Layer 2 of a small transformer language model trained on English Wikipedia (16 layers, counted from 0, width 64).
A neuron adds its activation times its output weights to the MLP's output. To switch it off is to set its activation to zero at one token and run the rest of the model.
A neuron's activation on a vector x is GELU(gate . x) times (in . x), where the dot is the dot product.

Input weights of the MLP neurons that the questions are about. A number n stands for n times 0.0041.
n3 gate: -29 -48 41 -19 -16 -35 -20 22 -30 -15 6 -9 14 -22 8 -9 3 -51 -4 30 -35 -8 16 8 17 27 12 13 28 -19 -35 -31 10 -21 1 50 -9 52 8 21 -24 -4 17 -7 -8 4 53 3 28 25 -3 24 -21 -9 13 6 7 5 18 -3 13 -2 -8 1
n10 gate: -6 27 -6 -5 -11 2 1 -6 12 -13 -22 47 6 10 -43 -18 -27 -11 30 -70 -29 -1 -62 23 -3 -6 13 17 51 12 62 34 16 -28 -8 38 -12 17 -35 18 -49 24 -4 10 26 -7 14 -1 -7 3 2 33 -19 -34 -14 -12 45 -2 13 6 -27 3 -20 -36
n18 gate: -2 17 33 8 29 6 -34 5 -12 3 -11 27 -16 -14 -4 15 24 31 7 16 9 -43 -6 -6 -22 -2 14 -6 43 -14 42 -11 -7 -34 -21 16 26 -2 15 -11 63 -20 4 -13 27 40 7 28 -28 20 -19 7 27 9 33 0 -12 8 -2 28 31 -9 -52 -35
n28 gate: -59 -2 -59 -5 28 -31 21 34 -39 33 47 36 -5 -37 -13 19 -9 -8 1 -13 8 14 34 6 39 -28 -46 37 31 9 7 -7 -14 26 -22 -44 2 50 7 16 47 42 42 -25 61 -29 5 20 15 -10 -1 10 0 0 -5 23 6 30 36 -8 9 -43 21 22
n42 gate: -20 -18 -13 24 -7 30 45 23 -16 -43 -27 -21 -29 -25 -4 25 41 18 12 60 3 -13 54 -20 48 -24 20 -32 20 2 31 -5 7 5 -45 7 -14 9 13 2 -10 39 -29 -1 -23 0 -33 1 -38 41 -21 -8 23 4 35 -13 -21 -4 33 4 -15 -43 8 8
n65 gate: 9 13 4 -3 33 -20 -41 -62 32 29 -7 11 -25 19 -14 1 26 -30 -15 -33 38 -2 -21 12 1 -17 -1 8 -21 -9 11 -32 7 8 4 8 25 -26 -23 -12 8 2 -59 -25 -14 12 25 16 30 22 17 -15 0 2 11 -25 24 -15 -19 -24 -25 -14 4 7
n68 gate: 17 -40 -19 -19 -17 22 -16 6 26 53 -46 -28 -4 -2 -7 -3 -24 34 -24 -17 -11 -26 7 -10 14 2 48 6 -5 8 36 25 21 9 28 -7 -2 17 -13 -25 13 0 -13 -9 12 7 -16 10 23 24 22 4 20 49 21 -25 48 -3 -7 52 -18 40 15 -21
n74 gate: 2 -33 42 48 -39 -3 3 44 -1 -23 20 28 -32 -3 -38 4 -34 -51 -25 32 -22 5 56 3 36 -4 24 -12 21 34 -38 -14 31 34 25 -14 31 41 -24 -34 28 16 17 26 -16 -20 7 2 47 28 -61 2 62 12 -10 8 -30 59 -8 -1 22 29 -14 -14
n79 gate: -18 18 23 8 -11 84 4 9 3 13 15 -6 4 -19 -26 3 6 16 2 26 -5 -46 -48 -12 15 0 -27 21 -12 11 16 16 24 -13 -34 -7 -30 -2 5 -1 -12 49 5 -3 36 -11 -15 -17 -14 3 -1 7 -20 -21 3 -4 -8 15 -3 -19 -28 -44 24 13
n82 gate: -4 -3 5 9 11 -40 5 -11 21 42 8 -26 -3 -11 -7 -20 16 24 -9 25 -13 -7 -2 11 38 12 7 -18 61 -12 -20 -9 15 -21 5 34 -13 22 23 3 28 -3 -21 -14 27 44 26 15 -7 -15 -8 11 47 5 3 -12 -39 -31 -5 22 31 5 -37 6
n85 gate: 38 -20 41 5 42 4 -5 35 -25 43 7 -5 2 -20 23 -19 -7 12 50 -30 10 -2 52 -14 -36 12 22 -8 -11 -7 6 14 38 -1 19 5 3 40 1 -36 16 43 39 -26 21 16 3 -10 -3 15 -34 12 12 -17 14 -30 -28 21 64 -32 -7 4 11 0
n97 gate: 18 -7 -12 24 22 -32 29 35 30 5 37 -14 0 -15 29 -11 -35 -7 16 74 1 16 37 18 39 32 -9 -26 20 -7 -31 10 21 -22 61 10 -5 7 10 -16 -17 7 3 5 35 -11 -36 -14 -19 0 -15 -2 35 -20 13 -23 56 -2 -7 12 13 14 45 29
n127 gate: 18 -28 -17 -23 -20 34 -7 -30 -19 29 25 13 -16 -7 14 -43 11 -5 9 10 -8 28 -26 38 -10 23 -37 -2 3 -43 1 -8 20 10 -15 -6 48 3 0 14 10 4 -5 -66 32 26 -2 -11 -13 18 -8 7 25 25 23 27 -10 31 -65 2 -41 -13 49 7
n3 in: -31 15 -29 -27 -22 -42 13 19 31 1 -18 19 -31 57 19 -53 48 28 12 -26 -7 -13 12 -3 -47 34 -24 -38 -3 -1 2 27 -17 -23 -17 -40 4 62 2 22 35 -12 50 7 17 14 3 30 -13 -19 -4 2 13 7 16 -35 22 -51 -3 32 20 -3 -13 -13
n10 in: -23 1 -30 -3 18 21 15 7 -22 3 37 -26 -30 -3 -1 -46 24 -36 3 -15 24 -4 1 11 -35 -41 -35 3 -10 -37 31 8 34 28 -16 -22 -20 -6 -35 -7 53 -36 -31 -2 34 50 -23 17 -7 10 29 28 22 24 -6 43 -51 -34 22 -28 8 -6 31 1
n18 in: 2 29 14 -41 -34 -36 -26 -95 -5 28 19 -37 -34 -12 37 11 23 14 -6 -47 -46 31 22 4 2 -43 16 8 21 15 10 4 1 20 -4 37 -14 -9 -27 11 4 17 53 -15 61 14 -20 37 19 -13 21 -24 29 4 -13 12 -33 -40 -5 42 2 -14 -21 5
n28 in: 32 3 14 -13 40 -9 41 33 -29 12 13 2 48 -8 1 21 20 3 30 -2 -14 -12 18 3 37 -37 -23 0 9 16 -1 -11 -33 27 -13 -28 5 58 4 36 -7 24 17 -1 31 20 25 39 -13 -15 -19 9 32 -2 -5 -9 36 41 24 4 -11 -12 10 14
n42 in: 1 -58 37 38 -8 20 2 -12 5 -40 8 15 0 59 23 24 13 24 -12 6 -40 -17 31 21 -14 -11 13 -22 -5 14 -64 16 -7 31 6 -12 -7 -29 25 4 -31 -13 -31 -8 6 -47 -56 -7 4 35 -7 38 36 13 36 -9 -65 14 -44 9 -22 -9 -44 8
n65 in: 2 25 -12 -4 10 -13 -37 -11 23 45 -52 18 -13 -18 24 13 24 -27 25 -3 -4 -16 -3 0 -3 -8 -25 -7 33 22 35 -29 -19 -1 1 -3 7 20 -49 -10 -11 13 -58 7 -19 1 13 19 -5 -9 14 -32 -3 3 19 -12 8 13 11 -7 -26 -24 24 -13
n68 in: 19 33 13 32 -15 -9 -21 -45 39 -2 48 -12 -28 9 -23 -17 -2 -19 -10 -27 43 7 -12 16 -30 -32 5 2 13 26 3 5 17 6 -12 1 28 38 -16 12 -18 26 -59 31 20 16 -4 28 -63 -5 -27 8 24 17 24 -42 54 22 45 32 -66 23 9 -22
n74 in: -12 18 25 6 -15 -6 -8 24 -15 -6 19 -1 -4 -3 -19 -27 -21 -54 -23 17 16 -30 41 16 19 -4 -2 20 19 15 -18 4 27 29 2 12 3 11 9 -46 7 -9 35 -7 -24 1 14 3 23 49 -58 -5 9 41 -15 -3 -15 45 -11 33 3 19 -3 -17
n79 in: -28 13 12 27 -10 32 -17 3 0 -1 3 9 42 -3 -16 -3 43 17 -21 0 -15 -44 -35 5 11 36 -24 18 -3 -5 27 40 32 -26 -36 -5 -16 -27 -8 -30 -28 -1 16 -10 4 -18 -4 10 -7 3 -3 15 -19 -2 32 -4 -14 13 -24 23 7 2 8 -13
n82 in: 16 8 -5 -22 18 -19 -2 21 66 13 46 -16 12 49 72 50 -12 56 -13 -28 -1 5 -1 -9 39 3 -26 -25 -7 3 56 3 -67 8 17 27 2 7 -36 -19 -9 6 -36 2 5 25 -13 6 -12 -17 16 36 -17 19 52 -4 -11 29 -16 18 38 -18 -46 -4
n85 in: -27 -8 8 -43 -5 8 -7 -37 21 -15 3 62 49 -6 30 -45 -18 -42 -23 -1 1 -15 -15 6 45 9 -23 55 3 4 0 -1 -49 33 -31 -21 56 20 -9 35 9 -25 -30 -13 -61 -36 68 29 41 -3 26 23 -44 7 -6 6 -17 -43 -48 18 -15 -3 8 -9
n97 in: -3 22 28 23 28 7 10 -21 0 -29 -39 -15 30 31 -6 -21 9 27 9 46 19 16 2 24 25 21 -9 25 -6 -6 -37 -4 -58 15 50 36 58 9 26 59 -2 24 0 5 -42 18 -30 -21 21 12 10 -8 -62 0 32 12 21 -56 13 3 36 -24 -20 17
n127 in: -27 6 24 11 8 -26 -1 18 16 -11 0 -11 -6 33 0 7 17 -12 11 -18 -3 -2 9 -28 33 -11 9 -5 9 28 -7 -16 -26 -13 -5 -8 -43 26 26 -11 1 12 4 44 -13 -7 -13 1 23 -39 10 -20 -14 26 -14 -4 -1 5 14 1 22 9 -38 -7

Output weights of the MLP neurons that the questions are about. A number n stands for n times 0.0029.
n3: 29 -10 21 31 54 73 -32 -31 -22 -5 -1 -35 45 -54 -41 55 -29 4 19 14 -7 11 14 24 47 -4 18 64 0 5 20 -14 19 25 -36 61 -16 -63 13 -4 -27 23 -48 -18 -17 2 -23 -33 9 15 34 -16 -16 -3 19 8 -8 51 12 -62 5 7 -29 -18
n10: -22 16 7 -30 -49 -6 17 -7 55 2 -50 65 8 -19 -24 29 -51 -2 11 -38 -44 8 -57 15 28 51 47 34 51 34 -8 13 -1 -18 33 50 -21 0 3 36 -60 56 39 -3 -28 -23 24 -16 -32 -9 -19 -34 -50 -41 -43 -10 56 21 -14 16 -17 -10 -44 -11
n18: -11 -48 -16 16 6 -7 23 93 40 -31 -22 22 28 43 -26 -24 -53 -21 50 47 30 12 -59 -9 18 66 -11 -15 -13 -3 -42 0 8 1 23 -49 18 -8 22 39 -7 -19 -51 18 -75 -2 -4 -68 19 -32 -23 78 -26 -16 -17 -30 41 39 -9 -30 -60 3 15 18
n28: 46 31 59 50 -18 5 -75 -39 19 -15 -15 -88 -37 -17 -22 -18 15 18 -13 -19 -9 -66 -8 -3 -54 32 34 -23 -17 13 15 32 71 -18 21 64 3 -60 -12 -35 -3 6 -74 25 -70 7 55 -41 -29 41 -4 -21 13 13 6 -9 -16 -13 -16 -15 -20 17 -7 -7
n42: -17 15 -29 -31 20 -16 36 -5 -50 40 0 0 46 -55 -15 4 -14 -40 27 5 14 38 0 -70 -5 -1 13 -11 -41 -41 95 -7 -13 -49 -2 26 23 68 -26 -23 14 12 35 2 12 62 28 13 -29 -42 -51 -56 -33 -56 -59 21 40 -11 41 32 22 7 25 -18
n65: 20 -31 -15 -14 -50 -1 59 45 -22 -54 -21 14 10 -51 13 23 -13 -20 75 46 -25 -17 16 2 -29 57 -62 -11 24 -45 10 -4 -55 -39 25 -50 17 -4 -33 -7 -15 -22 20 7 35 32 -11 -32 -35 -38 20 -2 -16 -58 -8 15 -13 37 26 -12 3 -7 30 14
n68: 13 15 -29 -27 31 -32 21 8 4 -30 -20 61 38 -20 52 10 -1 -6 52 38 -37 43 20 -17 2 -3 22 -28 51 4 1 -11 -16 -35 -54 -17 -7 -53 -5 0 -10 -48 95 -29 24 -27 10 -48 5 26 28 13 -44 -21 -4 50 -52 -45 -19 -92 38 -52 39 31
n74: 14 -29 -24 -26 35 11 0 -23 -1 -18 -35 -24 -9 -12 52 -10 19 52 24 6 1 -67 -56 -11 -28 17 -31 -24 5 -22 28 20 -19 -39 -57 17 -8 5 35 17 -25 4 -77 -32 20 22 -11 -15 -40 -39 77 6 -37 -48 3 -13 27 -95 17 23 -23 -28 6 7
n79: 38 11 1 -8 31 -52 -41 -42 3 -24 9 -36 -12 28 -19 -37 15 23 -23 -20 -9 -7 35 19 -23 -1 36 9 59 -27 -4 -4 15 -7 65 -12 37 -4 -56 -17 38 -2 53 9 -23 -40 19 31 -9 -10 -29 5 18 37 -41 -1 54 13 36 41 6 39 20 -29
n82: -16 -12 19 51 -21 11 2 -27 -50 35 -41 23 -11 -63 -72 -41 28 -79 33 8 3 -19 -9 51 -51 11 15 -1 1 -17 -39 24 75 2 -8 -25 -1 3 44 38 21 -33 42 -12 -9 -8 19 -3 2 16 0 -36 32 41 -40 -19 23 -58 5 -12 -37 43 39 3
n85: 22 35 25 48 -2 -30 32 8 -47 24 -18 -49 -53 -1 -45 48 -4 33 55 -21 22 5 -36 -5 -62 11 17 -40 -15 -16 32 -41 16 -65 34 22 -76 70 91 -24 48 65 14 4 68 39 -28 -23 -38 -10 -24 -19 31 -67 -15 -4 -45 62 46 -12 83 12 -64 -21
n97: -6 -7 -18 -7 -26 -23 -13 25 -26 63 17 -13 -62 -36 -7 32 -16 -12 -19 -50 -66 -35 24 8 -69 -10 -9 -12 -6 -7 8 23 58 -27 -57 -26 -69 12 9 -39 5 -7 -23 2 56 -17 38 13 -42 -36 8 7 24 -23 -21 -13 -25 72 -14 34 -19 18 11 -26
n127: 10 6 -14 -59 7 10 32 -5 -13 27 69 -61 -42 69 2 -42 29 31 -8 26 -25 16 -59 52 10 55 -24 27 -33 2 -13 -66 -25 -34 -2 -1 29 12 -10 30 7 -15 -32 -51 -5 22 -8 -9 16 4 21 -32 22 86 -31 9 -70 32 -42 7 -36 -35 10 -10

Each question names a token from some text and the token that comes next. It shows the vector x that enters the MLP there. A number n stands for n times 0.046.

Then comes g, the gradient of the next token's log-probability with respect to the MLP's output, scaled to length 1. A neuron's effect is roughly proportional to its activation times (output weights . g). A number n stands for n times 0.0059.

"ar", then "re"
x: 24 -10 28 -5 -19 -37 30 -19 -8 -2 -4 8 6 -38 2 -40 -3 27 23 -17 -4 -29 20 -18 40 -9 9 11 78 -16 8 44 -7 0 12 -24 25 27 -4 -10 -7 -6 -13 -34 -6 -4 -27 -20 -11 -6 -37 -18 21 -12 10 -28 17 -53 27 12 42 8 -23 -10
g: 8 -6 -41 5 -43 -2 -29 5 -20 -18 -23 -11 8 49 -2 5 8 -15 2 -22 -15 -24 8 -10 -24 -2 -34 14 1 -13 22 -20 24 -37 -33 -6 15 16 -12 24 4 1 0 2 13 -19 -21 -8 -28 23 -20 9 -10 -57 1 -31 -18 22 5 2 36 24 35 -5
Switching off which neuron hurts the next token most? n97

" f", then "ir"
x: -17 -32 49 -35 -29 -2 -15 -12 -10 3 15 -8 40 -34 15 -31 9 -11 15 -20 -14 -11 34 -14 -21 -6 -25 18 -31 -3 24 20 -24 8 15 6 7 -49 18 -12 1 14 -16 -36 10 -13 13 29 -12 -2 3 6 -51 -8 -42 -7 37 -8 30 7 -8 18 30 -14
g: 10 -27 -21 -21 -48 -1 0 -65 -8 1 1 -43 9 19 13 27 -4 7 1 1 35 18 -23 14 -60 -2 2 -21 16 4 -5 31 -29 9 -20 6 -3 21 7 9 23 -15 34 -22 -25 -7 -8 -19 13 30 -24 33 4 -9 27 11 -1 -5 2 11 -15 3 10 -7
Which two neurons, each switched off alone, lower its probability most, in order? n85, n3

"|", then " 11"
x: 19 0 10 5 -7 1 10 48 -31 1 -3 11 9 -26 25 9 44 -6 -4 21 -21 -15 69 36 4 -9 -33 -7 40 -6 -3 4 -5 10 -22 43 -10 -19 1 -2 9 15 44 -9 47 14 -17 35 30 43 3 -25 -1 23 12 -30 1 21 46 -20 12 -14 -6 13
g: 17 -52 8 24 1 -18 62 1 -13 10 -14 -11 -29 25 10 8 0 -37 -25 19 22 -8 -10 -31 12 -26 20 10 25 -18 -12 24 1 10 -11 16 29 -14 -12 -39 -24 10 4 -22 -19 9 -2 15 2 -25 16 -24 -30 8 15 -16 0 -1 48 6 -22 -25 3 -19
Switching off which neuron hurts the next token most? n85

" |", then " 6"
x: 23 6 5 -7 -17 17 -25 29 -3 2 -8 -26 -2 -57 -11 7 23 1 4 -3 -26 -22 34 31 -10 9 -36 -1 2 -13 23 46 10 -45 16 31 7 7 5 -47 -2 15 53 -8 16 4 -39 6 -13 7 -31 17 12 26 16 15 10 41 55 9 -12 -35 2 -12
g: -15 -11 73 26 5 23 -6 41 -6 15 14 21 -39 7 3 29 -11 0 3 40 -22 -30 13 -12 1 -34 -27 -25 3 -25 13 -7 18 40 1 29 -3 -2 19 -6 -23 2 0 -17 -8 -6 -9 -6 35 23 5 13 27 18 -20 -1 -11 -24 -1 7 -17 -23 -5 25
Which two neurons, each switched off alone, lower its probability most, in order? n85, n42

"\n", then "\n"
x: 31 -3 47 17 2 18 20 44 -11 24 16 -1 -16 -44 62 -17 13 12 -8 18 1 -16 69 5 -35 3 5 -18 10 6 6 0 23 -1 0 26 -2 -35 -14 3 12 3 32 -10 1 17 -24 38 -14 1 9 20 17 45 4 -52 -1 7 45 36 -3 -4 5 0
g: 10 -15 15 16 -17 16 29 5 30 1 31 -47 42 -45 -2 -24 -5 -3 -3 35 12 48 1 4 -22 10 -13 -33 4 8 34 -32 2 -9 2 17 1 5 19 -3 -28 25 -1 20 -17 -27 -6 20 8 -32 6 -3 4 6 -20 -48 -10 -1 -30 9 -18 -23 17 -6
Which two neurons, each switched off alone, lower its probability most, in order? n18, n42

" |", then " T"
x: 26 3 7 -12 -23 18 -24 31 -6 13 1 -24 2 -60 -10 4 17 -2 -3 -1 -26 -32 22 23 -18 14 -31 -2 -3 -16 21 47 7 -41 15 36 6 3 -1 -48 0 18 59 -12 25 2 -40 2 -14 3 -23 7 13 28 11 1 15 35 54 17 -4 -35 9 -16
g: 18 35 -26 -2 -8 -12 -35 -29 -23 2 -14 -9 30 8 43 2 -16 31 5 0 -11 33 7 16 30 12 -46 18 -1 18 26 -29 -19 -9 13 -37 11 13 2 11 28 47 22 11 -14 -12 27 -19 9 -6 4 -3 -31 25 9 -18 -18 35 -9 -9 26 20 -5 -12
Which two neurons, each switched off alone, lower its probability most, in order? n79, n97

" |", then " 0"
x: 25 -1 2 0 -22 15 -26 33 0 13 -6 -24 9 -66 -8 10 14 -3 -5 1 -25 -21 35 28 -19 12 -27 3 1 -15 27 41 8 -33 30 36 1 0 4 -52 4 17 51 -10 18 1 -44 -3 -16 -1 -26 11 12 26 11 1 16 36 48 9 -4 -30 15 -10
g: 19 -8 27 22 18 -10 29 18 -24 5 -35 -21 12 -14 -17 -50 14 20 -5 23 -33 -10 0 -6 21 13 51 -13 20 -8 -8 -13 -33 -20 11 19 15 -13 -11 -17 14 1 -25 -11 13 27 -9 -20 15 -39 32 2 39 23 4 16 5 -37 -23 -26 -20 -9 -18 -8
Which two neurons, each switched off alone, lower its probability most, in order? n97, n74

" c", then "m"
x: 7 -5 20 -32 -16 34 2 11 14 38 21 0 36 -64 17 -29 29 -8 31 5 21 -27 34 -9 -19 7 4 5 -27 1 4 20 2 -13 6 -4 20 -18 19 -3 9 9 -51 -29 17 -4 22 13 9 -3 -42 -7 -34 5 -12 -6 39 -13 28 -41 34 12 34 -20
g: 2 23 26 -21 23 5 9 15 0 -11 -9 -39 -7 -33 -20 12 -18 -12 -4 -14 -8 -31 -66 6 39 5 38 -24 13 21 10 14 48 -11 4 19 -6 -12 -4 -10 -9 9 -12 18 11 8 22 -24 -6 6 -31 -6 -1 -45 7 -6 42 3 18 -7 -24 -22 -24 -18
Switching off which neuron hurts the next token most? n85

"inal", then ")."
x: 36 -3 42 16 -9 -23 -9 6 -4 -26 -19 25 29 -40 -21 -17 17 -1 -25 -24 8 0 60 14 53 -39 27 6 63 -14 19 6 -25 -27 -3 -22 -8 -20 -16 -3 4 16 14 3 14 27 -10 -18 37 0 16 21 4 24 -2 1 27 2 8 -20 -47 -19 -32 7
g: -13 -12 1 -14 28 -10 -42 -7 16 -29 26 29 34 12 10 -5 4 23 -23 35 -13 -5 -8 -14 -36 -18 -31 46 3 17 12 -33 -8 12 -2 -15 1 -14 -16 -36 -6 1 13 19 31 1 -2 -12 -1 14 1 16 31 -9 -19 -10 -8 -65 -7 12 -30 4 37 6
Switching off which neuron hurts the next token most? n10

" 4", then " |"
x: 0 -38 27 10 -27 5 10 -19 -13 0 5 46 18 -26 -2 -1 13 -6 9 20 -12 -56 -5 8 -2 -37 -12 14 2 -7 6 40 3 -6 44 41 -3 -34 4 -1 17 23 33 -21 21 6 -5 40 18 -4 3 34 9 33 -4 14 12 -7 30 28 -57 18 4 0
g: 8 37 12 12 -19 -19 -27 -27 -14 -22 -5 -12 -14 -9 -9 29 -8 -7 -5 -10 7 21 33 -12 5 31 -1 -9 6 -12 37 0 33 -42 36 2 4 16 -11 -33 5 38 8 -6 25 -6 -25 3 -6 -13 -24 37 -27 49 9 27 -17 17 37 -4 20 1 -10 -34
Which neuron, switched off, raises the next token's probability most? n18

" B", then "od"
x: 5 -12 6 -53 -11 19 -12 8 15 51 -26 -3 31 -47 16 -5 -6 9 -26 1 -12 -41 44 16 32 14 -53 8 -24 0 46 29 -7 7 39 14 10 -10 15 25 7 21 11 -29 9 7 6 8 8 9 0 11 -16 29 4 -11 15 -16 0 11 10 40 24 -14
g: 12 15 -29 -47 -24 0 23 -26 18 -9 6 -14 25 -8 23 -3 -11 -8 -22 26 43 16 14 -29 -34 -6 -5 21 -15 7 10 -19 13 4 0 -15 -7 19 -10 -5 3 -21 -22 -6 -15 -1 42 -2 3 -20 -46 -10 -5 -26 43 -16 31 -23 2 -27 13 -13 -47 29
Which neuron, switched off, raises the next token's probability most? n85

"es", then " each"
x: 5 -25 0 -9 -17 -19 -34 28 6 33 6 12 -8 -45 -14 -26 -17 -6 -8 -7 -16 -38 27 -17 -13 19 12 -25 38 -14 -9 25 13 -32 -16 39 -5 7 -1 -29 -8 3 -19 11 27 -13 61 -9 11 -23 -10 21 17 25 1 -10 18 4 23 33 42 28 -57 -21
g: 14 -2 -2 -20 -8 38 27 16 14 6 -29 -9 3 -30 -23 17 -31 -2 10 -43 -10 -43 -2 3 46 5 -7 -23 -21 9 12 -6 6 -1 -39 13 1 7 -23 -25 -17 2 0 15 -33 15 -4 14 30 28 -7 21 26 -22 2 -36 -7 14 -21 -45 -20 33 23 6
Switching off which neuron hurts the next token most? n3

"ually", then " be"
x: -11 15 32 -33 -24 -25 -11 -7 -15 -33 4 11 11 -23 2 -50 13 -8 -14 8 -41 -6 36 -20 -11 31 -3 16 59 3 -8 -27 -5 -3 -40 18 -9 -19 -23 0 -38 26 -8 -7 3 -18 -3 -28 54 -12 -1 -1 25 20 -28 24 18 5 20 4 -38 -10 -18 -4
g: -18 -11 5 23 16 -7 16 16 7 26 25 3 -2 16 -7 -26 24 6 -10 0 -47 20 8 18 1 43 29 -6 -5 13 4 -2 21 17 10 -26 2 17 18 -3 -6 -8 32 -12 -5 -15 -35 27 9 11 -1 -27 -26 -44 -25 -30 11 13 46 34 -19 -29 49 -1
Switching off which neuron hurts the next token most? n3

" their", then " l"
x: -5 0 18 -56 -52 0 2 -38 2 1 -36 6 19 -8 14 -24 -1 13 9 30 14 -9 60 -5 3 -8 25 42 9 1 -9 -23 6 -15 -12 14 -7 -40 -12 -26 -4 24 -18 29 28 7 7 -31 -9 -2 35 4 -22 5 -6 -11 44 14 20 15 -60 -13 6 -10
g: -8 2 -22 14 -21 -33 30 -16 5 34 10 20 22 -9 12 -54 17 1 -10 18 11 20 18 12 -43 40 -12 -4 0 -30 -25 8 -18 10 13 -22 23 4 30 0 -27 21 -42 17 -6 -4 7 -11 19 39 14 3 -12 -16 -24 -16 6 -16 33 -22 35 -8 -3 22
Switching off which neuron hurts the next token most? n68

"y", then "an"
x: 30 47 3 -26 21 -31 4 -16 -1 -8 22 18 15 -28 -3 -26 -2 0 3 18 -9 -38 33 22 33 15 -16 2 22 -7 32 39 9 -10 2 38 7 35 26 -8 17 3 -19 -5 -3 27 24 38 4 10 -2 -15 11 -16 28 12 17 -31 75 35 35 12 0 -17
g: 2 -33 19 37 -14 3 -17 37 11 -15 -10 10 -11 15 15 -31 12 19 2 -8 9 -15 -6 8 -60 -12 1 4 31 -11 -18 11 -52 13 12 18 -13 -29 5 -14 2 -9 -27 -8 -43 -31 8 7 -8 -6 3 -3 19 4 -19 -6 -2 -37 56 23 -11 -18 30 1
Switching off which neuron hurts the next token most? n42

" P", then "ink"
x: -6 -10 12 -48 -18 19 -34 -18 -12 39 -15 25 28 -35 19 -8 -10 7 18 -2 17 -36 64 19 -6 7 -34 10 -9 -15 31 19 7 1 21 -10 2 2 -1 26 11 29 24 -29 -12 21 23 6 -26 26 -15 6 -23 30 -31 -8 16 3 -5 31 38 -2 28 4
g: 16 -23 -14 -18 -4 -19 14 8 16 1 11 14 -3 13 28 -8 -15 -31 -16 -1 8 10 26 12 -41 -11 -36 45 -54 -18 35 18 22 1 11 -63 -25 -5 28 -13 -10 6 -29 6 -42 23 -7 13 5 0 -24 -4 -17 -15 4 -2 -1 -10 3 -28 25 1 -7 22
Switching off which neuron hurts the next token most? n127

"ight", then " g"
x: 16 -48 20 -21 -19 -45 36 25 11 -15 18 35 29 -14 17 -19 7 -5 -2 -25 16 -12 45 -17 36 -3 31 8 72 -2 14 25 10 -15 19 36 -5 2 11 -23 -16 22 11 8 -6 24 26 21 9 -27 8 -40 -14 -26 -20 -40 3 -9 12 4 -10 1 -4 -9
g: 18 34 34 -10 -2 9 21 -34 -4 -1 -24 -1 -3 -13 -19 -34 11 -14 -25 4 23 -31 -26 15 43 -39 11 6 15 -7 4 -16 -37 1 3 6 -6 33 41 10 9 31 22 24 -1 -4 -5 -10 -1 -14 -26 -7 -9 -11 3 15 45 -54 -26 -19 0 8 -13 21
Switching off which neuron hurts the next token most? n97

"|", then " 3"
x: 23 -1 5 4 -9 -1 13 52 -30 1 -1 13 11 -28 26 10 43 -5 -4 20 -20 -14 71 34 -2 -9 -29 -10 37 -10 -5 4 -5 7 -20 46 -10 -22 -2 -1 9 11 44 -9 47 14 -18 34 27 41 5 -26 -4 21 14 -29 2 19 44 -18 14 -12 -4 12
g: 8 -59 24 17 4 17 -31 13 21 -31 31 8 -18 28 -15 -16 12 -46 -39 -2 -28 -40 -25 -28 10 -14 7 -6 -13 -12 22 6 -8 -11 24 -5 -10 -7 17 0 -14 17 14 31 29 6 -35 15 31 -26 -2 23 17 -17 -29 -22 -12 -4 14 -18 -10 11 -1 7
Which neuron, switched off, raises the next token's probability most? n85

"at", then ","
x: 32 -37 8 5 -18 -12 0 -31 -22 2 3 16 25 -64 24 -38 -14 16 2 -3 -7 -8 31 -9 -33 6 -9 -11 81 20 -6 24 6 -21 23 -10 4 14 0 -14 -16 9 30 -34 -24 15 0 15 -34 -8 5 -6 7 4 8 9 31 -34 42 73 13 9 -8 -5
g: -25 -19 -15 -5 13 -8 -1 12 -50 -12 -9 -31 0 29 17 19 -2 -10 13 -12 -28 13 24 -20 49 1 29 -8 2 -25 -4 34 19 -33 -8 10 13 7 2 -6 -14 11 12 -22 31 -12 2 11 2 -6 2 -16 -12 -28 8 -30 9 31 -63 51 -1 -19 12 9
Switching off which neuron hurts the next token most? n82

" each", then " with"
x: 5 -14 -29 -54 -50 8 -9 -13 -4 -10 -11 7 26 -21 -2 -16 1 -11 -20 -9 8 10 38 10 8 -21 20 19 22 11 5 -30 -8 8 -19 8 -16 -41 -15 -33 -19 36 -28 27 8 32 -2 7 23 -9 23 16 -46 10 -10 -29 24 -5 47 9 -61 -21 19 17
g: -5 -9 -39 47 25 -7 13 47 43 -6 15 7 17 -32 -20 29 39 -24 -8 6 5 -20 -6 -17 1 2 23 13 27 11 4 -23 27 21 -17 7 -13 -14 -13 -7 -21 15 -29 13 -28 -22 -6 27 8 12 -18 5 34 9 -8 -7 6 43 -30 15 1 3 -37 -4
Switching off which neuron hurts the next token most? n42

" L", then "/"
x: -8 -22 -13 0 -37 -25 2 -16 -26 55 -19 43 34 -33 19 7 -25 1 -7 -17 -3 -34 29 20 0 30 -12 19 -14 -37 29 27 20 -11 29 -11 10 -14 12 31 -20 16 21 -5 17 -1 2 11 -16 -3 -21 7 -25 31 -11 -16 -3 -13 27 3 2 -2 33 -13
g: 21 -2 15 25 10 20 5 34 -3 -12 -29 5 -35 -7 -2 40 -11 18 6 -16 -10 -33 5 -7 49 -6 15 -7 -11 0 4 -28 -5 8 -14 24 7 13 -16 -3 2 17 47 -2 24 31 14 16 -2 28 -9 13 -20 39 -16 -24 -30 33 -11 1 -9 -12 -29 -59
Which neuron, switched off, raises the next token's probability most? n127

".", then " W"
x: 47 -9 33 -22 -20 15 -9 27 26 21 26 -7 7 -50 -11 1 0 -1 1 -28 -20 -14 27 -19 -37 17 -5 2 1 -8 25 31 27 17 38 25 14 -10 -10 -20 13 20 -72 -12 -3 3 -25 -16 -18 13 -3 11 -15 -1 3 -39 37 28 5 75 -19 2 -7 -6
g: 2 -20 5 3 -26 -39 -21 3 -9 8 -7 -8 5 36 22 34 -39 -7 15 -36 -45 -8 -40 0 -12 -9 -22 28 30 8 4 9 30 -26 4 0 9 12 -24 -34 18 -22 18 -15 -37 4 -5 -6 -15 5 8 0 -37 -25 -11 -15 -7 3 21 12 21 2 19 -52
Switching off which neuron hurts the next token most? n68

"ou", then "g"
x: 27 -8 -12 11 7 -21 16 -15 9 27 -7 -10 -9 -14 -18 -49 -23 -5 9 12 -10 -45 31 -13 12 -23 -13 -1 77 -30 -7 11 6 1 -15 21 10 4 3 6 -4 37 26 14 31 10 23 37 -9 -32 -2 -57 8 12 -25 -15 14 11 22 19 3 29 7 -9
g: -13 22 32 -29 27 -12 -18 -49 -18 -13 38 -26 9 35 18 -5 34 9 25 2 -4 1 26 24 18 -5 -1 -16 38 7 41 9 -11 21 43 -14 2 32 -9 -9 -7 -1 -11 -4 -21 -23 -23 -3 17 -8 7 -32 2 2 -18 19 32 21 -24 -15 -23 -20 2 -21
Switching off which neuron hurts the next token most? n82